Layer 2 of a small transformer language model trained on English Wikipedia (8 layers, counted from 0, width 64).
Take only the direct path to the model's output, skipping the later layers: a vector added to the residual stream pushes a token's score in proportion to its dot product with that token's output vector.

Output vectors of the tokens that the questions are about. A number n stands for n times 0.026.
"gers": 14 34 32 -9 -28 -9 56 32 -22 44 31 17 -9 -24 -23 5 -18 -7 24 -18 -26 -2 6 -5 -1 -17 -7 -32 -23 -1 -1 -34 -18 21 -3 7 -15 -22 23 2 25 15 -40 -2 29 -15 20 27 -8 50 6 -30 -51 33 51 -44 -52 48 17 -7 -11 -2 -13 -10
",": -18 -1 -26 -31 -8 1 6 -21 7 -5 -31 10 -1 9 -26 10 9 -1 -14 -2 26 -17 -13 4 -12 8 -9 -15 -26 -1 -25 11 -12 16 -13 31 1 -26 -5 21 -14 -16 -36 -18 2 -23 15 -22 16 -23 14 19 9 -26 3 14 15 -50 -22 23 15 -6 -12 12
" Released": -5 -4 -10 28 -48 18 -16 3 -4 22 -8 -32 53 -58 21 -34 22 3 52 32 -8 20 2 -4 17 -32 -21 39 -28 -22 28 -2 -32 16 10 26 -4 19 18 -46 16 11 0 19 1 50 1 38 24 46 25 -8 -19 28 -7 35 -52 5 46 -36 -11 -2 -31 -4
"er": 11 -9 10 9 35 10 49 20 23 29 20 42 25 -3 -12 3 2 33 13 -7 5 -4 -17 5 -5 4 -8 -7 4 -4 23 -24 18 36 -9 15 23 -34 -13 -3 4 0 -23 -36 -41 -29 58 -29 7 -10 -10 -43 -38 -5 -21 -8 -23 -1 11 17 0 -14 19 1
"and": 4 -20 38 28 25 -5 6 50 21 -23 19 -14 37 -48 -28 5 9 -5 6 -54 1 -1 -6 0 0 2 -13 52 -12 8 -33 -14 -37 -40 -8 -10 -7 27 22 -19 9 17 -35 16 -29 8 -28 -41 33 -17 10 -35 -13 -10 -21 -23 0 -12 19 -14 -8 -24 4 -25
"ides": -6 21 27 8 39 59 -28 8 7 2 34 29 14 -58 28 36 15 -29 35 -12 -13 -3 -19 -2 6 3 -9 22 23 -1 17 2 8 16 10 -1 1 14 50 -16 33 16 -26 40 10 0 -22 -1 29 66 -5 1 25 6 41 -14 28 -27 14 -42 5 -24 12 15
"disambiguation": -19 41 0 45 42 14 -18 4 12 58 44 -36 -20 -78 2 -32 -1 -30 69 45 -34 9 2 -1 18 -9 20 -17 -14 -25 14 -32 52 -15 37 -28 -36 43 2 -5 18 23 -19 6 -25 20 -21 -6 9 -5 -58 -55 -3 -16 49 -61 21 80 9 -34 -42 -11 24 -33
"ty": 22 -1 14 -19 -14 -34 -41 26 6 18 38 -3 10 -3 -10 -23 -22 -3 -21 -17 5 -14 -16 -1 -3 26 47 -48 29 15 -12 0 -13 47 27 0 -12 1 13 -10 -12 23 -16 -32 -31 -12 -8 6 -1 -27 -25 10 -9 7 -7 23 18 12 3 -39 13 -48 10 21
" reviews": 38 12 0 7 20 12 -15 29 -7 31 29 -31 0 -14 2 -3 8 -16 57 2 2 -14 -1 -9 16 6 4 -20 -34 -84 -12 -11 -41 37 39 -6 -13 39 3 -36 4 7 -45 11 -22 85 10 38 -3 34 -12 -39 -11 6 41 30 45 2 -9 -14 -9 11 -6 -3
"ously": 74 -1 28 -32 34 19 -20 36 48 13 4 -29 46 -31 56 -10 5 -14 21 28 13 11 5 -6 -3 -55 19 -5 10 11 36 4 -49 38 -37 -27 -25 5 15 -66 14 33 -61 13 -29 -11 9 11 -29 47 2 -19 -17 -16 53 -11 12 5 51 -88 -3 -13 10 -34
"hem": 1 19 14 5 18 -17 28 21 -16 -7 68 3 -24 -34 13 -22 -16 -17 1 5 -15 -8 -17 -4 0 2 2 40 3 6 17 -16 3 -6 46 -19 -8 -7 -1 -19 16 10 -30 -8 -32 -33 -27 -3 20 26 -34 -14 -36 10 13 18 17 43 -49 35 -6 -27 0 21
"acle": 42 4 40 21 32 -2 16 19 10 1 57 -48 21 -44 21 -93 27 -35 21 -21 4 2 18 -6 -8 18 -17 25 9 -18 35 -23 -16 38 23 12 -13 5 24 -3 -4 22 9 19 -9 -8 -26 -11 2 -10 11 -11 -23 20 20 -10 -24 -1 -13 31 -12 17 -3 13
"ing": -21 -2 24 -8 22 -11 23 7 30 -9 5 3 30 -20 17 -22 11 17 1 19 24 -11 -34 2 -6 -3 -1 -1 -10 -18 -11 -14 27 24 -50 1 2 -37 -19 -14 26 -1 -20 -8 9 -8 22 17 -4 5 -30 -2 29 -4 -53 -19 7 -22 14 22 5 -5 58 43
"o": -6 -19 -5 -23 9 -10 0 17 13 -18 25 41 -10 -20 -3 -6 32 49 10 -35 25 -11 -36 6 -6 10 5 16 5 13 -4 7 1 2 -1 7 0 -28 15 6 -4 10 9 -8 -13 -24 13 -22 -10 13 17 -26 -6 2 3 15 -1 -19 28 -6 9 24 -14 -14
"form": 19 14 10 10 -3 -17 -16 8 -22 -23 51 -27 -27 -41 -10 -51 3 10 54 -5 -6 -3 -15 -1 3 -33 -13 -14 32 8 8 -16 1 30 -17 -32 -25 14 10 -7 -2 32 -4 -38 3 -10 38 6 -15 -44 -21 -1 -3 -27 3 -16 12 8 -34 -23 9 -24 -1 20
"es": -9 -14 6 -16 28 19 19 10 44 30 42 33 3 -22 -20 -4 -1 8 -8 -9 18 -23 -36 -4 -14 4 13 34 -8 -4 -5 -15 9 55 -10 13 13 -15 29 19 2 8 1 -4 8 -1 -8 3 -30 -11 -28 -17 11 -33 -30 23 14 5 7 -16 1 -7 36 26
" France": 6 1 0 -7 -1 -17 39 -3 2 -4 -27 4 -5 -8 0 3 -43 5 14 3 -3 -5 -16 -1 11 -21 8 31 -9 -2 -7 -16 17 4 -6 -21 16 15 12 -6 -4 -6 14 15 7 -10 -2 7 -26 -22 -11 -9 8 9 20 2 -20 14 12 -25 -5 8 4 -20
"onomy": 45 -29 40 33 45 -52 -31 43 -21 46 59 -39 -37 -38 60 -18 -18 -9 53 -8 -48 13 -28 -8 1 -13 4 70 21 11 -6 4 -7 -36 49 -15 -56 -39 34 -1 13 31 3 49 3 -8 -30 -26 -33 29 -49 -3 -7 -15 10 -14 2 4 3 -10 -16 7 43 -37

Output weights of attention head 0. The head adds the sum of these rows, row i times number i of z. A number n stands for n times 0.0071.
o0: 50 -8 -24 -24 13 8 -28 65 10 -50 19 19 0 2 10 23 48 -8 4 -31 16 -14 40 -9 12 -15 13 2 -15 -30 11 -6 -3 21 23 -2 26 26 -14 8 -24 13 -18 -4 -4 28 -5 -16 1 6 -26 27 23 7 -7 -10 24 24 9 16 -28 -5 -41 -6
o1: 20 -7 1 25 28 -22 -7 16 -30 -4 -32 29 18 11 17 -4 -37 -14 -42 10 -18 7 21 0 22 4 -29 5 -3 21 27 25 -11 12 -11 -25 30 -10 -38 -54 39 15 -10 2 -2 14 -2 6 15 17 -2 -12 3 -19 -6 -5 -8 9 -13 -1 -11 -12 17 -45
o2: 19 5 19 -10 9 38 -48 13 17 -37 14 -7 23 -2 5 -18 60 -2 31 31 2 23 1 25 27 5 -40 17 23 7 -5 29 24 -16 15 3 -6 18 46 13 31 -12 -6 7 4 -13 9 24 -39 -30 23 -22 4 21 28 46 3 -46 -13 -12 -9 27 5 -18
o3: -21 6 26 3 -1 1 -61 -13 -6 32 -32 -8 -41 -17 -56 -17 38 -20 -3 -10 13 4 -5 -44 18 7 1 2 26 25 -42 22 4 -2 33 -41 -26 -27 6 38 23 18 -13 27 14 30 11 -17 14 47 -4 -34 41 -27 8 0 37 -6 -12 -26 -7 11 14 42
o4: 0 -14 -23 11 -19 -18 8 -25 -10 -4 -4 18 11 13 -1 0 12 12 -32 10 -22 33 -3 -11 -9 -32 9 0 -6 -24 17 -6 -42 8 20 -15 6 -11 -5 11 -38 26 -19 33 -16 20 16 -34 15 -5 -39 -15 11 24 51 -18 4 -67 -2 -38 30 -13 -1 -24
o5: 19 0 -8 18 -17 -2 14 33 2 12 -1 -17 1 -13 -60 16 -23 -4 -36 38 -16 -6 -4 -50 1 17 27 18 -24 3 6 -11 -9 7 -16 4 33 -16 17 -5 6 -4 0 27 42 20 -34 -28 -30 0 18 -29 24 -16 25 -24 -22 -1 21 -17 -10 36 -2 -31
o6: 9 1 -4 27 7 -26 -7 0 -13 32 -9 24 -25 0 0 -31 -6 17 -6 -15 -11 -8 -13 -12 20 7 47 -3 -2 -22 -12 -14 23 -12 13 7 -7 20 -5 4 55 35 46 16 -4 28 0 5 -35 -3 8 -14 -32 15 3 -5 20 15 -11 -17 6 -3 -45 -44
o7: 11 26 23 -14 -82 -23 -32 32 23 35 10 -8 35 -3 23 -4 -19 30 17 11 2 22 6 -4 7 22 32 -27 12 -37 -3 -23 -14 1 -4 21 17 46 6 6 7 -15 3 4 -19 12 16 30 21 32 2 -38 -5 -21 5 7 11 -17 3 -26 -30 7 -7 -2
o8: 0 -29 -52 14 -6 20 2 -38 11 6 10 -6 -27 16 22 3 -13 -17 29 12 18 -21 23 15 18 -26 6 -4 2 1 19 -8 7 -27 4 -44 3 -7 -23 -14 -32 4 8 -3 -1 46 -4 1 2 -25 22 -16 -22 -8 9 33 -10 -5 -2 -7 -16 9 12 -4
o9: 13 5 -12 -20 -5 -41 -4 -28 -24 -16 11 -25 12 -9 15 38 -10 -30 -6 4 -19 43 19 -1 27 33 14 -6 13 -10 -5 -7 34 -15 4 4 -5 21 2 -20 -30 6 18 -8 -23 8 -21 0 -43 41 -31 -20 -9 11 -6 15 9 -6 21 5 -11 -32 -11 4
o10: -15 18 -2 29 -9 -4 29 16 2 24 -17 -31 9 2 12 -23 11 -4 49 -7 -11 -19 -20 19 -30 8 -3 9 -5 46 -36 -15 25 7 18 19 16 -26 17 -2 -35 -21 31 -17 -27 18 27 17 10 13 -41 43 20 32 -3 1 -22 8 0 -17 -21 -25 -5 -4
o11: 0 11 -6 -23 40 -7 19 34 2 44 -3 -58 -15 16 -27 -33 -8 11 -25 3 21 15 38 -3 -16 2 16 -17 -5 0 -8 31 -23 12 -23 13 -9 19 8 29 28 -2 0 -9 -30 -3 -9 -38 -31 -6 25 29 -11 -11 34 -39 28 -2 -49 -24 -13 -31 31 38
o12: 14 -19 -36 -41 43 -15 -15 8 7 -5 -26 2 -3 -26 11 0 16 32 -34 10 -32 9 -8 -37 -14 -10 -15 -31 37 29 -4 11 -20 -16 -26 -29 8 0 51 14 -16 -40 -14 16 -2 -31 17 26 13 -14 26 -22 3 -30 11 -27 0 -10 38 28 18 -55 -24 -48
o13: 33 36 -16 -1 13 -16 21 -6 5 12 2 35 -24 -7 13 19 35 -7 16 2 -31 1 -24 54 -18 19 -11 7 39 -16 19 -1 -2 30 16 6 6 1 -19 19 -40 -87 27 2 0 -10 36 -29 14 39 27 -41 -2 3 18 25 35 1 15 -20 48 -36 22 19
o14: -13 6 -30 -10 16 9 28 13 -16 -75 4 36 1 -19 13 -4 -30 -61 21 -3 -41 -1 -20 3 10 16 4 -55 3 -49 -16 -56 -50 7 -5 -36 -60 -1 8 -15 56 22 -4 -38 -26 -25 8 -8 10 -16 2 45 3 -27 -27 -46 94 -12 17 -7 -17 -66 4 7
o15: -5 57 -25 -6 -9 7 46 -40 -9 -8 17 -7 34 -19 27 2 33 11 4 18 -10 6 -12 -30 -4 -43 -5 7 24 29 -32 36 -14 30 0 -12 -29 -21 -12 0 3 53 54 7 8 7 -3 9 16 24 22 6 -14 -13 -6 -14 -3 11 -22 16 1 13 -25 9
o16: 15 -40 -20 -5 -26 44 -39 -10 6 11 32 -2 -11 -8 -7 -42 10 -12 -33 11 -23 -5 6 23 -18 1 12 21 -24 35 -37 -7 -7 -22 1 1 -15 -19 16 -1 -33 -12 -50 -9 16 -10 -21 7 17 -33 3 0 14 -2 -31 15 81 5 -31 20 10 -35 5 -24
o17: -14 38 0 14 -27 -20 29 -30 18 8 -26 16 -14 4 -19 -38 22 2 17 2 6 -35 33 3 51 2 26 28 -5 -16 -17 -49 14 15 35 -10 2 16 28 -41 -17 10 3 1 9 20 -22 42 0 54 -23 21 3 -29 -18 15 -37 -18 0 -10 5 9 1 22
o18: -36 -27 -30 9 -8 35 27 -1 15 -25 -39 13 33 -4 15 -4 -45 -41 -13 4 31 -36 -30 34 21 -37 -3 6 -18 9 7 14 42 -14 11 2 13 -16 -16 -3 -40 -67 71 -18 -17 3 31 13 -16 -3 -2 7 -49 -10 -58 -6 0 -36 -1 36 -15 37 19 -5
o19: -5 21 -16 32 34 17 5 -16 39 -13 8 -45 2 26 19 1 -39 -12 -11 -24 -4 -27 -29 -5 31 -11 20 2 -1 -30 2 -9 7 4 1 4 -23 -14 16 20 -20 51 7 48 8 2 6 -6 23 -10 -15 -13 19 -5 -1 -7 -1 5 -12 -4 -32 7 6 16
o20: 12 -31 -16 15 2 44 -23 11 12 13 7 -5 -31 8 -13 -47 22 -16 2 42 19 -7 -25 39 5 45 -26 36 21 -11 8 -22 15 23 -4 16 13 16 -18 17 1 0 10 11 6 7 24 33 5 -2 -48 11 -9 19 1 -31 -3 20 -30 12 29 22 46 13
o21: 35 -7 -15 42 4 28 -2 -19 26 8 -28 -11 -30 -23 -32 -2 -6 7 17 -4 -4 -1 -29 -9 18 -19 4 12 -11 34 -21 -53 15 5 10 -13 -38 0 3 -35 -33 -30 74 14 -11 -5 -31 -17 55 -15 -27 12 -24 -11 -22 11 -43 0 43 -49 10 21 39 -43
o22: 14 8 -7 -3 26 7 -6 6 15 36 8 20 27 -7 -9 6 29 24 -5 2 -15 -29 27 -6 -15 -21 -11 -22 0 3 10 -9 -10 4 40 -9 -18 5 -12 15 -39 0 -36 37 11 19 -20 8 -12 9 6 -20 -23 18 -2 -16 3 16 -2 16 21 10 43 -13
o23: -29 35 -34 39 34 -18 21 5 1 10 -2 -48 18 -39 -4 -2 45 -42 2 -10 10 -13 -24 -2 53 5 -16 -44 -17 16 7 36 -17 -27 -25 40 10 12 7 18 -18 -31 -4 1 -17 17 24 24 31 -19 29 -6 30 1 -33 10 -15 3 22 -5 41 27 -1 10
o24: 19 -9 47 -7 30 31 22 -20 26 17 9 10 12 7 -38 -9 13 34 9 -41 7 -37 20 49 -23 31 3 9 -7 -32 6 -11 13 -5 -18 20 12 -2 3 -3 2 -33 6 -13 -11 16 8 -32 7 -5 1 -1 -5 -38 -21 -14 20 -20 2 22 9 -10 -9 -42
o25: -2 4 47 33 -29 22 -14 -12 10 -30 -14 -7 21 -30 19 21 -28 -35 -5 -18 8 2 2 34 18 17 -6 -23 23 2 28 -9 13 -23 11 -1 18 32 -14 9 -7 -27 -4 -10 5 -32 4 12 -8 15 20 -9 -11 -4 27 1 -8 1 -25 -18 -18 -33 -15 -30
o26: -16 -7 12 29 -23 2 -30 0 -28 -26 53 -13 -14 -35 4 1 -4 13 4 -19 20 1 5 -14 2 35 9 -26 16 -11 11 28 15 48 38 17 2 -13 12 -25 -21 2 -31 -44 -4 -22 8 -25 12 -25 -9 -4 -7 17 -22 -5 7 -24 -54 53 24 -31 19 -3
o27: 21 7 13 2 3 -33 8 17 12 -3 -17 21 10 3 -15 18 16 -7 6 3 60 32 20 4 -7 35 -46 -11 4 -19 -34 -27 -14 1 -9 -39 14 -45 -14 1 -2 -27 -12 7 22 -2 -14 5 -17 0 -3 16 8 25 -26 8 9 -3 -29 28 35 -17 3 -11
o28: 22 4 2 -29 22 25 -11 47 35 -8 9 34 6 -2 -62 30 -2 12 -20 -11 -12 -5 -9 25 8 19 10 -47 -4 -24 7 13 -18 -64 22 13 -17 8 -18 -27 -34 11 2 -21 37 -20 37 -8 -1 24 38 -14 -20 32 59 30 -19 4 5 15 32 2 -26 -16
o29: -35 15 17 -1 21 -25 -1 6 46 18 8 18 -29 3 30 5 6 -44 9 18 13 11 -12 -2 5 -14 8 7 -23 -7 24 40 64 -59 -13 9 11 -7 5 -39 18 18 34 -28 33 -6 -5 3 10 -2 -7 7 3 1 -7 1 -12 -7 -31 2 -39 50 27 -54
o30: -6 -57 4 6 25 5 2 20 -16 -31 -37 -6 22 -20 -8 13 -15 -4 7 14 30 35 80 -6 -24 15 16 51 14 -28 -18 -15 2 -41 34 20 3 17 12 -36 -12 -36 1 7 11 2 -6 8 10 11 5 -3 29 -9 8 -9 4 -12 -11 9 -23 15 -22 13
o31: -19 1 -9 42 -7 -18 -34 5 20 -44 15 5 21 -44 26 -28 -9 -22 -10 -9 -24 18 3 32 -53 23 26 -5 -14 -9 -3 -12 13 -1 -3 -5 7 13 20 -25 13 49 12 -35 -9 24 19 -11 8 -13 -1 9 -13 -44 9 4 -17 17 -13 -18 -4 54 -1 4

Each question shows a token from some text and the vector z that the head gathered there. A number n stands for n times 0.013.

"=": -50 -28 8 31 -6 14 -11 -13 -4 -37 2 -9 42 46 -13 18 24 -8 0 -18 13 33 -3 19 15 -7 -1 -2 40 5 -34 -2
Which of these tokens does it push up most? "o"

" Sp": 6 -13 -11 21 -29 -22 -18 -15 0 -4 18 6 -11 35 -19 -11 5 -6 21 -4 2 7 7 13 24 2 6 10 -9 -21 6 -24
Pushed down most: "ously"

" |": -14 -14 9 3 -12 14 19 -11 16 -8 6 19 46 9 -25 -2 6 10 1 -14 -5 22 13 21 13 -24 -21 5 11 29 -2 -10
Which of these tokens does it push up most? "o"

",": 26 -38 2 13 10 -1 19 36 11 -19 -3 3 9 19 12 -42 30 -16 34 3 38 9 8 11 5 -14 -16 1 11 -14 4 0
Which of these tokens does it push up most? " reviews"

" and": 23 -36 6 10 18 9 10 29 10 -21 -8 3 15 21 11 -43 36 -19 27 -5 41 7 22 12 15 -26 -17 6 10 -18 5 -19
Which of these tokens does it push up most? " reviews"

"s": -21 3 -7 16 8 11 -8 -5 10 -15 -1 22 13 8 -2 7 9 -2 10 5 13 15 7 3 13 -17 -12 1 -8 -12 8 -3
Which three tokens does it push up most, strongest first? "es", ",", "ing"

" supported": -9 -4 -29 30 7 23 -22 -35 21 -29 0 18 33 23 14 -10 19 3 -1 28 5 15 20 33 -9 -36 -47 17 23 -22 3 -19
Which three tokens does it push up most, strongest first? ",", "es", "and"

" the": -15 1 -1 22 6 23 -8 -20 -10 -20 3 24 15 26 0 7 3 9 -2 5 2 9 15 9 18 -14 -18 12 4 -13 -13 -13
Pushed down most: " Released"

"3": -15 -27 3 -10 -14 22 -13 -13 14 5 41 18 8 13 -26 -11 36 -29 26 -1 32 35 -8 -21 -8 5 -1 11 -16 -25 -2 -11
Pushed down most: " reviews"

" stage": -10 -10 7 -8 -13 -1 -6 -10 1 -5 17 16 10 21 -14 -5 21 -26 17 -9 15 15 7 -9 17 0 -10 9 -1 -2 -4 -7
Pushed down most: " reviews"

" 2019": -8 -11 -7 38 -7 2 -5 -15 -2 -1 12 19 6 18 -15 3 7 1 -5 1 9 29 25 1 27 -20 -22 7 -16 -12 -1 -17
Which three tokens does it push up most, strongest first? "es", "onomy", "disambiguation"

" L": -18 -10 -16 2 -5 -6 -22 -19 7 0 -2 14 0 30 -14 -26 28 -5 11 -13 5 7 5 18 35 -18 16 10 8 -16 27 -16
Which three tokens does it push up most, strongest first? ",", "er", "es"

" He": -12 -3 -31 22 26 19 0 -23 -13 -28 1 45 2 9 33 -6 -8 20 -11 10 -2 24 4 27 23 -33 -52 -5 31 20 -15 -23
Which of these tokens does it push up most? "gers"

" 38": -10 -8 -13 -31 20 39 -21 -4 -5 6 18 8 39 41 -20 -26 21 -25 12 -3 -6 18 -8 7 8 12 -47 2 12 -20 24 -18
Which of these tokens does it push up most? " France"

"ec": 9 -19 31 17 -60 -22 4 -5 -20 -13 11 21 -34 -5 -46 29 34 -18 -33 -65 14 -66 -28 28 -18 -17 -10 6 0 15 -2 -5
Which of these tokens does it push up most? "acle"

" –": -40 -20 -10 32 15 27 18 3 7 -14 8 32 36 21 -30 -10 18 7 -28 -2 -4 35 14 3 8 -36 -23 -7 5 12 -11 -13
Which of these tokens does it push up most? "onomy"